Layer 3 of a small transformer language model trained on English Wikipedia (11 layers, counted from 0, width 128). Numbers have three digits each and are written without spaces.
In attention head 1, each number of a token's query is one row of weights dot the token's vector x. The head spreads its attention over the tokens so far by the softmax of query dot key.

Query weights of the head. A number n stands for (n - 500) times 0.0018.
q0: 510492500458545532278418456535603600457527438551624538457326495539529545271475431614495574532606589552505612250441531490359323558342527521596589461541458480525480425588472589449640390547575473410596495515612503562550460510476604376577442522294456527336280443444533516466497476497445446617555495545301419502516366450368535382553523340426537574587536507542590480500459467565425572454453
q1: 547586695613436524389687313498515597440484411592585522428526472466663432444422548468440485540505414440460498495542578402530283507638507507502473533401520542670622586537507463402416614361517434442473508422583409469444478422381386466604658434512406781392521548459484420538593572542510550448556609447517491600468587607400495362575444514420560461525463664424590517461488537548533573531399
q2: 598524563505484773348660431616677647599560395533616458449500699402478484452458490378396588470497483403515543520548493533579532352667377507492526462463611516521500570495471452430249546454477445339542489563467369382448426357520562443632663409431473660440494549424309384451542508414489529408503530469616438566483503627574386305493413567462556421489694530474551567500553531535465518439433
q3: 442585453396481438494478369445425495411555722513645533686607679511492682456500463500362323405599518459521635553483533557401514511651604576514748391459495475377441433437418503564433500537489574326514573582450620508505569549451565409672378362531404554615627505480447557432372574367412427511526528470464438405421554427468492561562553588315690497556619410603492605437469647545439370663695
q4: 406607465562581428561570542525510365405580644542633463587552590594670687404498514510438426490692386604462612558410482481566537678510414537401604605554536569490555495559500557615555574476536467543466593446462490474427584368542500459541527478664535599591495574614546454497456513387421470617535579498429389472568473590519519583384498687423654570507488516446486675705432595462415561514565
q5: 543659469633624590420527509479449606536585462611532420350629573457420620440491396452419437517462300592618710574419619494390378539577503545515706641431576633636373354683494608588307431390540526269459361511371470549589595524469605413596487386517381574479634549519555447469604543414593521457545413550562520483389378726506526173590429491387471662530488531385380398595494612421521460714468
q6: 485549662554555587452588375592636452508655600565605448580555610382481619457490469405315423644508510564510622523558522552469545437612488583437677482484534448327439484474345484479329588439429497329474604492553552518339602422475521433636472378633441506513565579495466459330398590365440420457417493505529397528506446559406606361483464584398674389479590569471588495681318646503465567553444
q7: 326369492596391460559474453566615614471674388478576552497418609424437392508377587715652581458331432481467550522614395588714621523533266480468520410378500494543539530563529485582413539351442351379379600464458681416454431506577517446458672634440544600483621294299527645565667398603482388450481396506638429661540500583601543466473519651492503454503544652471683568486538532435450547348475
q8: 393464591453392461443497562524405395484442379444409590500419324453412392541508459537551711400510487510600356517417495477465404481530471328513327570484439627590632598416458452546539462539520523641566470444685503495579343626523565617359480623470582445516491394470500583669407346553528616564495685531450517464486562524482474595578427479613376503586457378465416555439740387288505550284585
q9: 572602557436536442516342603595567494394371573494509542261389546593441459566423346572515467636599540404691431413442492491539545446488435327452377616653462571339616439622542708759349491648491391436610454652491277389577629453341668562541425382520359445527291552533580497442500571497404494619509511568548699494643342532462479380486495561602584494561461534708600444494560304509467733423555
q10: 536406688524571635540500744437500551380314582470494415554358449527322509566571515516592598612540684556515433443284430619622456572467432318635582461336469553310415285410691592519500361664449416593643513647521537390572613416556417561417565602521416456566503531477526412661425500422546354476599376731559412406593534451776598652577483546589473521379554500773314469588679497529538577692546
q11: 537515577445465286526386496493435626468473517618621641372414446627682577577581678504543464524510440660391418500254566560486412443713722369390468606493316507363466377514535724489404463716347608406493471659711738627549303402393490528593240479583865664528652362464464485453395570507529597466574730622701669476575452549500521668440506455560503404457400507850412344412540391525744664449569
q12: 282676387480358514515383748664443429648517405503466636610629447711579348527524595602588387449384328668368598432656431371483476423696409640500384409461468458685466582514584387546768413480544420539486400433463528565597350417268486514442473476346658258274583527299510591762437681500670475507463543541626493513653452528635589633513369503493401451337267513173497634640633341464696497349541
q13: 485534497553611577432475561763500529684520577570634561451510519406594578491689544445494518681429391637386611458469605377627394579569527646579494612461406639512453391590576671515494611518273329410455614512591551553521458359497446539547575387537655543554529707385595535612615575443597494561512643583473415643568713393567640702569528738543532383442424574503323557388411317453451506668341
q14: 396545662521432383691264688482470584265528429538596580548381467337616471524518500303306719714383287360311482574305554548413573602591353425361445556453437486551669448597576708463419517479441646430533322483489468539615569496558514493553689403303522512605360373554598473593684839615666548532490644464471667559570536733504564262541550567314468609522482807692472346493334439214515690364507
q15: 563537503667532692274515529536430672610479415451593376507523470415628629174623641588427463395386390459370482348875364538442427722417324921460511320518590572703553373450456621652546588504626590467645441360475341567507471363607364578539630443391452496366363557503503656601558368565632426479698486547246439700550568439415425527648687514490666664596632698320458582329638666608348407531376
q16: 395234620518590491584506382412439509408563580458506538348374638604506388575656329399716519230681461686712512490675309422575679374435571374374642558440382500569589416447519506538476524445557479654572426591524438531466651668470525478352643419624484807422419564480480553338506288590608465603416346534400473461500328354506482556450595482578390648634554515497491512704527488513516431581472
q17: 362595391446328516693500354500627528589362704494490582500673533663568383688360513612523649630673481577193497447527540422543441388595582446632497484365512549271353426432628348300497497548560566490373660462405386564516474549581394497455518549543624585663218452527324298446448595461354380440494584674644571364423513471614532476469506497357407346404533389424465287303369428567377646594615
q18: 529406776250343447504486497564545539415358648380487476633693490362643483455289736595405170451638542392565412453668478391345493571398415556524422425547549446537625587343510561527552471438575494410382572630425503464477534463481483685603493700547510328476453474459716599441618328674672565503661369490527370396291493503618497543392525375651257634497456516217419460321529597545720510406464
q19: 448341647598450235567398568567504581504304610328566554390588615508414665532641618361504572742569393657585557419263621698663487575760594096626613419676412646454439487533421420470739500667299288376500321472786695406471533326631631418717382591461479613662446463612415448414504604554487653383520606743208755343522500512792459730508531459456488335365563531974324364559687376397560817344455
q20: 424650559584510520359444689693479360402507712483429341350328345321386626497527517563479451597743503581407390779574474395524587493482494734469205473712743648452571504442365577602470437705540586458393532337607486524411541486562565608459537527426741470614793513500439590706631518428611423487507595394403510533482432517557782657435370594464446712370270494489480497683707558578370612483419
q21: 478379731445489240577423496364465401462616585322347735446432574515778365475481625443458232452648403586504298455377535561428500405780551631523470463519341300458548589466572691407448558574522507318689539617581651485831307500593381675426438519528453364492586459496574405282273441462374701610504450545598607551359481582360459560385413552446227496784117639538296627359579387216427496413567
q22: 684512727473473401450369445508536391524313386433538398377426600405415349545849454551650579636359411478440371441468463649484281570455458581524469534583253317520390412745633618333637541515425376480364420556542554565582367361526435569270576369529408610519504531485435316584823614756882484613444422373320610726417289357777408438692374557329572253338275434724541527449641252540432504455351
q23: 481528417644480546601371711480439487731487428622424503317365404422652546353580490476426662439618446291383503630446469611564574560476470556396487536561610483701689507656480770524617484461423400541480750387487580408577416417421418539497533543481593391353489719516385763669286618503514595591641573622413484529361447725503342518510595562475578715660490585567616391302602706634230490478634
q24: 522421536422508350549756481458554636365602470518429416334456328485705413555621589715350508511821486547544496447457675594722466592508538637508627459627542431382578304508412577648455371612353661055401562573378420340458332481460650365875380625593386541660434571823564496417660817659488725544485565560599460312533444617674342379377602496485474597535473489378467692289726572426469511430414
q25: 539550567297559547759606541467341618447678594628489336624512542362442617525327504526470590339841349567554453532395691415396593455411627382541526554332527544641428687585619755458366743392575610413333716593446555601456652754532387515456375163618519395633356605410466224726419562290612368446489275518489479489650573493691471539626544605539500535583369559348607449723387729473432634600453
q26: 450307561216464551449536431607504431552580453477801364303378520419516417671342395648460540354434459639446677607532638330687516472442564478472596276464209409683643590543420295383678358446542435390306614523369555830540568504372445551520202492660373440286539694626648471389409599259450460461599282563536560170373340567465715757666314438500453342593741268329515496452470662292496511462543
q27: 468485360683599432982601295507478323325454482250720482552383564478470485605496550452429537386353702448596279441668541385485356518500563353363463711459497460533547651511529329564486546543163655436482526454671701597431717434483493446655392587559496732621389504449418458629441695507420448578535563522496389468527745460629511445604571539839392503455459507549610718290598617519406643232529
q28: 621560538274669277640361573648511699467541521614390326540385574585478579628425686358460372748359634674594500527463652527312547551553458590445216598300348586453433530439330515548402368627601517411583526517741647236464214285606667589528473579632663657572418507379658549481673342496511474741510555482457524465249482454482656508620576560534532483566544333189406457529455543504334418632504
q29: 581741472354310481364191470594629409503584424472379458628521282630674718574667535438602559625411669549654465465566464448393532481392456518353529563572636497487484573497523484556532569446409460474707464528350758702532464381340615513322581285521570423494336456473443456654526433497372381422531387519724512534662500401604408596310488513472592567599497418311347532468549667553546429279532
q30: 507628408426148413795552479483637619476365510698608724531358528336486337418387507355524341550554493490483633674392510461472390548725407429459580430244481623287547451507638500360403527403454493447538542417696449279398479500539395392628340432555465448545666443274420755404486693244486469513490529375431426384427547659627497482386538263621466565350476435553635659472376469370412634530520
q31: 758609514585547461130496375380844622515621482396528478346680641588792493593370468405452580458624448582602563402221761586627522438398467570252456528420424695511518526464518401518412416539420649493641333598465428454741380392614354543482539615432306520460617642594439640605449440500383574669628514350435599409782624722651357519593500634565518404257584422504535568453507507612337476458716
q32: 560562534465443495421729387405514542420453593560527563569733600519646626451430558412351357453540361528595542761541617368358448410616534553366503466407575533543577620630336519475405518495542534358462500479418316580516413322415377473663482473495528535543582481497414443494533503446506489445451477446342590432308548624487484310613485463399561505630467613317607559503331557589592474461479
q33: 466703477489484577567667505298527448503515592588585532631474530603313481485430616538497505443587564464477474581402470444360527554564582578554416571427572492487434533363352416475324461518542593461446525513490385521591578337444524619519392393563422436661587571558583582419387601452503473422559475455389523568486656527406569471520512453526603459456552406357329651311495578553720285694692
q34: 443514610607483492413480383534546511588551328562428539469723466456410492457486612432390559408404388439389438569551437433379492478421447508472508731432564503492694630492258500586623578385362454354288580487419556508559323478481506528486390467579506320603633390492331573425718407475634583476425643445629455605437676702478475435590528587500661513494469421478605500497586525468557439363456
q35: 426433550476537308604359563577434462465431546393432599558429584544508471545584575650545528486437411423430507431578470469460403386490502473580517420512398493436459602559632510604553493650577486584616543538490638432665453581540603622454341532460599446396401379505728469531361412502420467550396542569418661691444541409579576676469457382462456446518508540629440402470547387380480507524536
q36: 620374451547647533479575532511445388621451594549227460310662422519471441286469550514661586440347573479596508454319447659543631415426513414543351470577399636472627421458756586572514355561481375671534538544448604439362369556470494458598799623607488592489457456595574441506523382675355434484603505539633372503661400489544489539487500552532453524483414457566388500563465525395538443527514
q37: 537447556420543575538466734618437233414591507498450636573592395545381465414487468469469585636472541389535480690355605593500508544561433500557423465505556375393605532594397397599520641500436549615485641466453398537592456475549455538508589406558495361651602365436481430547508569370391448475590437346495543367587595644607447709532444512510515580523430502483458412513566490539636593569555
q38: 369503380402592379478442620541484448331438691475386642610503645601567673488579497593464440393633480379413495414456623466381430508599535525547500518601443490456548294431557401343480485698433421524479642681475620482518425477441467525437408495519495522505561379598562371561359642405457510495559515530376471507505457416572485585466491377493608522495430485645396437399502503365623363532586
q39: 406503461525462438507449458560234427672635469729556557487450349561601612686484577430754379360598312550473601734513529503598595614425534526462595656354549368651479471594604389420500667503576385551553548340549747614419270637485351401522398553426607592531578561445634358536352614597546596552398470680330583406513630584506472650402451506410506399452529494642406497377659525548580440497678
q40: 448410559418583580407610492500431550522479333518524399440325425492385342572357516595536579463587659403594455509571561412484465427398402534525410466546436386573524511438557525470413359650584539414465497550440427606559500685449633590452356610670394447519506463402588639296557339470390533526572316487698441461416479505376607583551585479448415469492623541494477396399513505767517575508712
q41: 562564397719540563348591459485478521391509746503424327603647481545719448576503581686506568542512509488280580553703417576602429475321481598500324485472587423475449446494408655453446464467622317528543604541420482506537395546465615428633443740633348493479215497534531397557322462671161271384523404524509483693480461503348591490381376557459560497569488523422559509559503628497478374503539
q42: 441491464353418382399377602268440639387568540652601509461369287618448416587310612476613461389419522603452417424452478486379538435531677439592630509497484544541563681491641479512580389549579619440506458525480488718661485649335375546566347631528636446438516471505467611627538411559598671594570489546641605472406356599500549450589632503559615564634619472760508442373354643585521427525580
q43: 594570427374500347484472674564425367298644434559404629562494340434462415702561557682528537408668578613544571549512658418469211349513354398497420649559511317543590635460399685447488559676609412541408566444580375560470304643410618455533344564684396457543467494500585522503668532567392497645409448412482584500578386675399557419514553575526437486621444313385494533475599463381594474335617
q44: 503362463418494459615546497409268494428596405740478500526380510405708574481532671444369500312367463436701607517451500657549575484527377356497392289513598474503468603397376513685396290528516528347471493459283348541603480487358302580647546699628440444503552548419551718473403392536358394742587531372542457619632557538450554421503390551380399543493503405439637615500382758607543308671636
q45: 759513336456468376507536477357192352582441589447586621493545563389645600410561487654740575387618272684481617342361600454467445402537547208621556503579548416484633664584611530543664613624525422327461507538522658468629344494475372640554352555500520592656577370624434514570506497397561543531674439516503521390576459506500510524558703566491500402398539414618394641386714461530483577522818
q46: 421581253683547603430555514480486444555604550529309353586623573413602274708554407425407572408637742468536437507548360429415343640532488458263685374606512602544527577476527435629281645444516510493429692579500436403385527642726577313446693328558475537361566627373709322324446493683518354602340616507384429500693604406301614439419531583494440490541596638432497762592539493528382552395500
q47: 574776500549533408371283327640473320733634520516664406382542643409610275557490526490483588519585430557267361558527394160597600564413599509319581474433527540667604342417654645684610603376516663374617776587477653490361447474490438625477580457660483391563626568416683423383433604450719333426513468533403459513553556589409513539386512380487565582598584494566583477323564580579554567410523
q48: 691793398361546661200294484389559522620507507610470558605666422552623583526420287458546473481313645717433704413461547329515435588464566659697400399477482619534519386546665477539623334343219658535339347327352588594264542295540345744609483428439610284619323586372486452622496711401540613337335663715358460648234756458541564577329426578504522467617558399339448364446365416370570434643376
q49: 423451493418431439366295697639448620533219454546500518411356444597254362721649357496400574450600184635347575338411442416500375375649483439581578322537513398522536519438449481433493525468422296391416376500567540593438518358298421705522719409293719504343283543578527669477229462679641515536549313420372628620590428377578572694413258461681604528474504535423437587485759234560511556634568
q50: 597582392611508553581692308571581350564408398572422517691864718381916604600525598449559327387426432631622549532313661444173454391753613262593538777386485571467508440817471618624439557725484681371504569504419671553629429500345640344739359558591603669743748287636504667237421443625278551638564726335286618581616311339435521305643696614456594484266424504602560529542552429595543492512733
q51: 595386494532571316513527430548363457379603392529474473382462241369395600372562544461524437405599675379370468535542494588470419449441427678398467755554549637402532595518515657661425601500632483509399601555763458281524587482424388307479406586385623477604609579481467556540700432506457467674603579362587539370334488515616371453647607576497445421573431598510454547452694423515436560506576
q52: 435471432632560528667586263277558415622466566500594386522703641497430241720377600336575300524649456553620418389532440375606614266386634275425668552318604836408434686563560393619638309341480500482518420507486574562447574472450308632455735353613631450779576458414411496478440691345360572551656500556468517626447396402421490432540513614443787477482600530355377521369328461504637436473583
q53: 611284646573392654496530583515382457417804518582537455606488393551481655364418464327526530294482546458525591520583598536455481624636288645459462478414476254466769619563631266306580446518522590641548580608616567354567668645394401581441581522440807622414681496615760426889358457467624538554896458493500394536548518585406441698419538653422504676618307398591525467279582634542458262486423
q54: 735384552359597599617287480589500538461641451560466749669475361325484700329508375500579351665542459423372447739543751574590484488464433392488316519484294512263515516519671516647595433534526701568651329549304515785206504392743538538576234385642708454574354397345464508544597520326342603485411445331403482654301679304421370492320457598637530647484763573560235435652341705496643482541443
q55: 457429669638736409569324435601327449186735323628666738382624599457537588431288390541500537430449500584504523574496459443520609205655569506472715696581482122701370802436423431562480457578659214504584401826305644524500556460328405559460439512545339237391426630526403378575741316352546516785423450568452356702500611611289492466534341418504461413484553371402357607520485448636611439805433
q56: 645370383440607320168526547694518479482266311459475435398595607626441379483647647457493485451651374520389416469314628442417449713410338540677507594478533622428395541350568417775490490461413414743253665420730604402479396314476511475613551486537592520626469388747360312407392597335552449667562558582313483465631122411584489309442467293425465534471540568579562418641623554511507637393525
q57: 462599362481559516436543463533403392547393288355464480373514493465575341355422692636387556516497488640462255532493598484431371635418533336474374580662669306484436517493628646503474376458589494342536500560535428490369375526572319532649253513574500611507415632396586803412516415500510530733582494678559410767612439526503513462603461414278304438563620615573468646513610444662621528244346
q58: 620383596318613496331570508569648480525546437473611464393277545378646760458697476447545431649591373370449441391521670423540541585710511645325541551594596613262417421295277610574590520618293419194504335449692371516540601412427799520631368440382359544427448417492647500329593660580563191508604492695484804340232254568618214132711299665465524595434300447634372512492512395562690585267484
q59: 459520706535500512605488448457492496460699577575411555397558492519516597470285519409508179227646649593306462661440570302469500665537288277595445603540496441469668415695531528632447462332527285644570247492523527423613512340496508508677270469500484376441732619205423410581516578371418660774504251210567559553554616566408724384388374504265508607520579711422617651362597765577540429628887
q60: 299651508608563430347339488611528321480424138185434401304441553546488610368520565508392336634604560250531615730672337553504314571508511604273560519588406433686550126355603448472708298350584530548614516626515303612539441704286566411632423379352447345512432701438423442459366537512405589370436493539290481431428314602569492634421533485586782545291548675792553461504270421196387613599376
q61: 820706363411514414504322386567539402426319524554576511386563300503471590580570555461656426662627457619592524360706572580423542356362396674338429442574468500374558536632314327400551622493277453407570521473371517476723542708500672545531458514503687344420541524591601364626563627392580443517477500649482622682388534441340252537401371834533592431578422454519450455721540406464539583813325
q62: 276508527465448524491435430701249376618500347481409302598453492681408548538608504330533537590425519203683324739594594561657435508504569400208342563646415271617492529484791581640492504378438376512363389318422504480520605492676734437551439396610351649886240138683343546620677416584663500402419412575299659418341227675344658466416463265508594443606647534362465353508488348595426680558370
q63: 500504540617442512585626353657703740462687508516394442429851652395581385544232375321379362560411390563781267549660678366147504330146388563471429190638527711794512526339749370639536456492548484432496606464348360565587454484417386650496509369644389532512607743681500500479521362389504470448409512410479399528327524598311594302516489649366666660798575360404504508367235718802538508635516

Each question shows a short text with each token's key, already scaled and adjusted for position as the last token sees it. A number n stands for (n - 500) times 0.0018.

Then comes the last token's vector x. A number n stands for (n - 500) times 0.0069.

0 " Joseph": 480504488552541480564477503479579613493582444454549659749804440631527543444568515574569562544388506539490506539486507486446509456424464538569667550585467134644657506382475458405489397486434412
1 "ine": 419470464555568473518441529572568638493618503430532609696828394638538607441549529546580468551512516555535548564499562468406505411420424591521695461501544142612595424440531473489490455498466497
2 " M": 519413487522459529539501615627593641413515537451598427628699473606740508504627387562585446473450417408439625557418577488489507450542483599508565353492496282589336440438602596617433496597609530
3 "oy": 548422389512510455474501607538565580581472492399544463573602521717643502424516494569551450398418426425394683581479626542487497515410534597541557301522594345618344463461658520588405546556457610
4 "o": 623471484550462532528467537531549551384509515469570445618620499589642560562595469617595326480303420462420563566472558511588545544517548561541480366517505353622403450419595463709416582534579502
x: 389548570417471488539533621575516401457435527506454488603465530504475452539509508591391464498542421562421414469306484464443491536465481134435519472461438499528659533525574567468498444517440564399623600497463476359506520445477503470502505509428580575422488535474513332523554494494496418357548513628414541493303526487500449530476400505408506532581445492429522463493504502508509484555564
Which two tokens does the last token look at most, in order? 1 "ine", 0 " Joseph"

0 " La": 479479502561525462511554509456467641478561493489555632787840449670573561451580451516557569512366515524489513535459507508452517464391480561593721516621480160580678535446450480394454363499478433
1 " Ch": 465464470560507435519531515500492646507521479489536622756828439661564585443554470534555548474371468522490536537446504520457522454439489535595697512633486143604644521420470506427451394508450452
2 "amb": 512417390571519431482483511599559616468551563368595612531487473611525685457599441510585489488422411462531642590528640503508497494494518592413669401495650325557447309501613623557501431467434459
3 "re": 494479484517512518471486586578545597494476516457548472672590483594836582528505443560650392498297487400491559554435562527528563514494520716521513429472553314592356425520667485654423554519604392
4 " ob": 611596474369467492383637638495574591446509537508578487563698429666668570452506480561464375525510536421510590631413527474553561440399500711588573437465572262611512340588590448522556370460548552
x: 363588522535325579634491539548513434514435507497608458453440572558553506446443483475468411484490510608510545376487551346430463456551360226585429466598337609478653436546429547471525417464476457489531491591510382546450427582540602590424365533569446460561457466421416295512484497496457569521507430546501490414592449403505508415397630625471396453557460520475469538445512543462579452609500
Which token does the last token look at most, and with what share of its attention? 1 " Ch", with about 30%

0 "rad": 451527464545517453538480491477543603497571466453527689740813488656516585429525469583527535537375518544491482519500474475462548422412480565601634569586438155584669521403519498422510394475453371
1 "itional": 457456456529536435518509499471559654513586462445527718745847465639483526446522476541507553519454489520472528541480473471388520443402457525529705600585469136576663513387473517366506361468460435
2 " instrument": 457470448495529412501521578495637614586594472446440757464709329668462492473535420610611501535469350422453575540520587491400466485455485617416585450563537140604441477389579530397595382430522552
3 ").": 518460534509508515504527551525558625466643467363492574695820365622559522462500437389544556496489463472481505558500477438345483445433425530479721529577405121676517489449485416392418521521446434
4 " He": 612525561458495476509312652646486617328568614468594522554685382517566443406423586497556541441418468495434447488411479616407354538572469542376607557492591104594419407663538406516439628552519570
x: 508521556517386470591526392612511529529468433559415406503541520542499472526486541565570514458453489578454456508487371460535491511516430126475571506559501473558552565583556521395488541393496507482512507655498553503590473445411524491429501498587521458413401512501423398431479575413597484497469425570486562464438534437451449667532500609475538540431527460522480531410307547624550508520567
Which two tokens does the last token look at most, in order? 2 " instrument", 1 "itional"

0 "g": 468523459539520457526468505442540571487540412479538677746780492642509587463501428558553562493402488537483470517483460482432535468393457534599703591616410186617670530380549510435484388456439380
1 "end": 492512437550518447494469526462562610528541432488503624736837468684535586456519490592549552475434476568488512538469494473453559458395518538591735638631456166659601491399558527450466381480441421
2 "e": 513466498546512490521483530468520588473525451482554602723780463641614555497546496571557505495346470512466512493427485480503538490409485562615616581596481217607598485472565487511491423473429427
3 " de": 542537474517509543467558606541553601408550553367631517515682382650660472552604502677578408499478409417426534650439562473508548473503566609605471461408510373571461405530587428551525451455561518
4 " la": 640600529478482464475606604546468625399600633388584609514741373612555484526649417550702497569456524483493554562444516594468537429502496602473567421556583306594490469510661448561437404530643510
x: 425502559465463351615502526597584477524494622575494441536454554575511451536372476489430532383355483558499451500421586440458503528518444179515568537547455435465579395469528620472413486422465478464457549533500357511463496608615538521442588449392559411490402579454560420526400577530448452581542370622559507419446498380414442502459543623573563535422543552480394408507440484530531550385496
Which two tokens does the last token look at most, in order? 4 " la", 1 "end"

0 "9": 470513473546520479534497507467545631484494461485535702731817450604533524442481449574503548475401488538481475536453450468471524468406520507634665516569436129636622537391474484373485399466407363
1 "11": 464439400573537484538486496603568607426458514421569685536753388533572462521448395672469439387500416520507501544376452412512444540471666476637518344448467141647372493427665493397472458511417447
2 " (2": 541465480511482416523538567685494608339441664425560577540651406461538522536343336610319429580491407465425535572410487448455541497552561494600488427519429175554338397549654431450551604499453447
3 "4": 536496431428465486453474600598496653427480615391601538624686522559542487375368320580342489521567447355438611543419530472464513499603627510496576331414537315602270467505555514587490560512438311
4 ".0%": 478463496465450433388481613557664674544478581376455652501749348411535363395478410662533474530639475432363556540488535497465502544571520588525475413474547181717348499498608489394399511558368478
x: 417510594643469448431431454594458480525614543494514597593655633547476455496431359516465383587491380583557491519457473541442475505520422270502478449508406563525554433471627459354575444539655525474386482548512591542506435534421486625518580442502516540496290580559539512590511563395452470555543551565468578559451606506514451512631440549546394670473521365501377570475540493568571480463492
Which token does the last token look at most, and with what share of its attention? 4 ".0%", with about 70%

0 "es": 475532483539523482541460507420541579517578439466500669769829444655488556476509462556532574505419499524497502515486491479448552445376464533600670597600437212628687507414480468425494378470392395
1 " such": 359387441530568448561431559529473723451553673438475668630657395567489568527470474480365377536536442439528572516526586481452476468449464578426704492594421255481403484559597525474487588436417562
2 " as": 491544512506521468522495566538510673400591588389456508599782431561529511468503468467442428477448451463564497466499518478450549516432443540373703434549401246558410430541582418576513551562560435
3 " L": 535416484461453418480456571605524586381518555413495527622685417563571544541509415521578542392475454443442578542424505559463488495565518552506599416547647290574366387501550464612373517618634543
4 "us": 482512540447478486411502576523493463464565509387659472550618390634701598506437338644588553408434453355422561599433509511493521509480530646427535461501579390692459352478671436757383534594612486
x: 533532562542367478510486496568478419504518640577408371530425608575446556515544590450618560447390467613475482532513565414474490436483564243480492329500571397420566521424508658510507335577467474484555567552499456448562524581493572526532479478376520565535397507545605350499494629565539538541486373593440393496326516537491444512617639580513539422632451364526645472473480609550455478468444
Which token does the last token look at most? 3 " L"

0 ":": 468547478519484488555482495463538564497518473496474634743839447608517520417517467538458541520398484498464474497487456499476537457424520522605660553604433151600669563401469483377501412448455380
1 "55": 439465443566441470516396526643509646452438569361444589545720344544568507487380397608395450489594459512551570539505512554453433518520561556525510269388552244611405365430637498505460572515508447
2 ".0": 471480504513406546509477617634535709464433574410514614551702345546619473442357388700522370534559529515521553488501555446483426487468550546471522357410565158615350442563602494408401577453484464
3 " |": 518487495479496533553440541643547550352545512504457578633777434441458406403446492550467415459555510483418489494403477446484492514528556467555585513485427214622434518461569410442398564388528469
4 " 1": 573599507431472551467452566605535529416473604422595559451743363532590454427413271580482485469481498404404574549391479496485517544610620552523531352476487291631330500509593454376467511503494447
x: 571507573484383505539459466551498471501418503413445478620721502607435616499530482543463498430396523511484538482504444455509497533643445219545427584557407460641547489467431560478534369467540492380548473640544602623487418461604457700538542408348479412443471562502437507555533584399470452441544431568458505515412573543449504487508542597455469550460465425479400448473425516602438508464503
Which token does the last token look at most, and with what share of its attention? 0 ":", with about 80%

0 " appearance": 483530495522534458533462503463553666517581446431458709729827462651517500426526472499494596525432510513484495506482495491395532440426441561548695607616408117622643565407442469380482397494400390
1 " in": 465515528508534462486427573566521637371580581382488520672711482547556508530440407359572440441435503515501499536505553504402443557469359584422609560536438227574482399529513423552564529472527512
2 " the": 470524461527535492425505583581587567384577599410551565654615397562586488561437468423568477451370505494417543598481675540409506531507463591391649451534547245585413399532485531535509429511498591
3 " sport": 465486497520558467453504557586625550530605502304493729509603397541477521564588425546739616431468456529435495629554558558396472456487364628401618383478594137701456514425533462497618409490554596
4 ".": 494470526506502535462538588606549565445605536388528506727736353606623486516470424357600506441434466456509493562514487474371518441529386560467674493515453161623424464555480363563457603571458409
x: 457449559536498510524431532508553456481524376488512578488594651563473431549494515490527608489477454459580549480429356553526436455510569171497634435564399415647484434517414541342593490498516402548535422635447511489516469519467530436476426508529517405481412636412530545498529511537540553503473429442479530479395512569541526497488549487546585433406538549374510521512407608519514421625390
Which token does the last token look at most, and with what share of its attention? 4 ".", with about 80%

0 " |": 453534471518492472544444489485514559471538463511480628736836470585497523401518448512489553518395495497481479496463452488477513483459527513602668554595467152594680549371438467373475414453450407
1 " Un": 388405478555529430483506616584508537435473633437506517554679367681621527408392448454479415476435445535426590655410600544469530480520513592399575386538632198690381413473632417565468490410499452
2 "known": 390369489506531427434485629602514722471505594398497609585647407689591558404460377422418454540484444433560663615552615501388456388591516631390644412523629196682533446478590447512375515594468563
3 " |": 594485502504475464520418571645461599299535527478448495619703454528554503441377415335470461508406408429492529465413588422483473499588538489475576389479523234550532479461576348495437618559490453
4 " 5": 601581442424481448515435590714490589423436583388539537540708388509604509424292288575385525489483509422435572531391519486462488599652550563487540344469472339654379451487511481495505562479531398
x: 515589536519376542578460465535594491547475476468425467574714549487464512528539490629445513518481624466475504553491410470507486517553463188575412472625567529679543541489486487407620515497488442431530488712536633602503415436577478660568511494354461462520508484441470457613493538460459473444556413603501532535428523604396471560524529587435510515405559448491528437487495449510481386424515
Which token does the last token look at most? 0 " |"

0 " 2": 485509489523529448540501490468521612472541472485519663733801427594497543435526443546508594517400500515489495514462462497451502510421498519609654568599438156605654570402399518371499383450440374
1 " Q": 470472479548520429515537509507509626462508511469534718725827407571531504413471369577543564488384500539480548563413486519422493506453481554580679487618492110657626528383472495444441364484467421
2 " |": 511432459513545500510480613589543476395589580473504590582699447577628442411414271475456440359408433445465510564392598424509484493639622518531575370494468193657471469436607382592407517504494473
3 " 1:": 554509535510480482484573582601540469508405649494478504517678373504610402435441213484495489457386457398497542589456550455499570530575562655463555362585610284648487563453594408436570425467565352
4 "0": 529545473412440506447443635572545468464389622523471500606756372651694457367310325547346415565542554418450563446511498549463490496592549676441598301462563259641376359490484445470575558422561307
x: 502686507499369510465525656556432507522487468453498560479632504667446526560534602618615516431408565603466466413601415581531519437518495277620447373573362416506597428450563534535589484481469521409498395690560670532403500428584548634503457566413464600515493474523521580544530509508544519361584469470517473551378514679468437552539604637526453504460516511503439491438448448526447442400491
Which two tokens does the last token look at most, in order? 1 " Q", 0 " 2"

0 "===": 455487459483509466549497496512533591435545537510512626745827430606481509435514459473457582496397488499475494487471474500453509457454538548579677525563432047609619590464411491417516411443468397
1 "\n": 491457524506518452541458539561531575477602573463381650718796406505666499501397458428491561418412567510506553526517522466373391528593499570452673460533382063654475539500537382486467526563584532
2 "\n": 462463511523488512475521618536491555463557566480533601662744418494646470501474338480511495496340472447508575515491557501468454556614548597565618464585426071602495506464477465506455527507633466
3 "|": 508543510532537528572481461551497532436494570487544539476696334521563259423433641423432476345391466457467457548408468537527473541538535517464582470517547146504454502555395525330528533461678541
4 " Constit": 553498512450438417433480582575623564437524496387586584486769346593406377406547550543590476429450496415370560575457558499458435542587526570402626480533702056644350412518455519405449373477547539
x: 460563587619468476598475514642507476532524408548506471528611630487557461572358533558551413520588553591471532441465504441450552599548448161573429404471396402517561523462501638476490539412470515537424511579384510471437499510449627667514501495538558477495419466551537432424407538504518452494487459595507541439520576473454490637613631576595538647520570513500473485558392489497485433475484
Which token does the last token look at most? 4 " Constit"

0 " |": 453534471518492472544444489485514559471538463511480628736836470585497523401518448512489553518395495497481479496463452488477513483459527513602668554595467152594680549371438467373475414453450407
1 " 66": 412439418589478410530371573640474672418420578432498525527688405554563506342333324533413551498545445515534585527423551500442410598580596619475516372482551240686438468450610473461536508528407380
2 " |": 495419440529450462490403622653550601269558607478496575611699451456558473425310407491470435512571436541463570525512579358461481496586572536433657436392577207677442532484571400469460514451455298
3 "\n": 548481515533518495501523541597498542451505565443440507608768425451701519415358332395555507512437476435487597544445525390404482508594537618486628415605479188619485469398554369465398470553462449
4 "|": 548530571542469512509476546548480561353486622492522435508680445569648332432393515367497468417432484490466512512410513471511529514578504525404568434483558200474479457486411462441465547527543472
x: 429549466464449471538456449637499539461515521549498478478677538496556548560439524529538500510499518626485531493590490499401432507491540115515511452531519459532503567479472445473455451502529431482456538571485523583460474469531548529454504495525476479617414529505483480544556411549537481504543499564523505475499539502475504636499479489497556478518484491283398501484417457560500532556424
Which token does the last token look at most? 0 " |"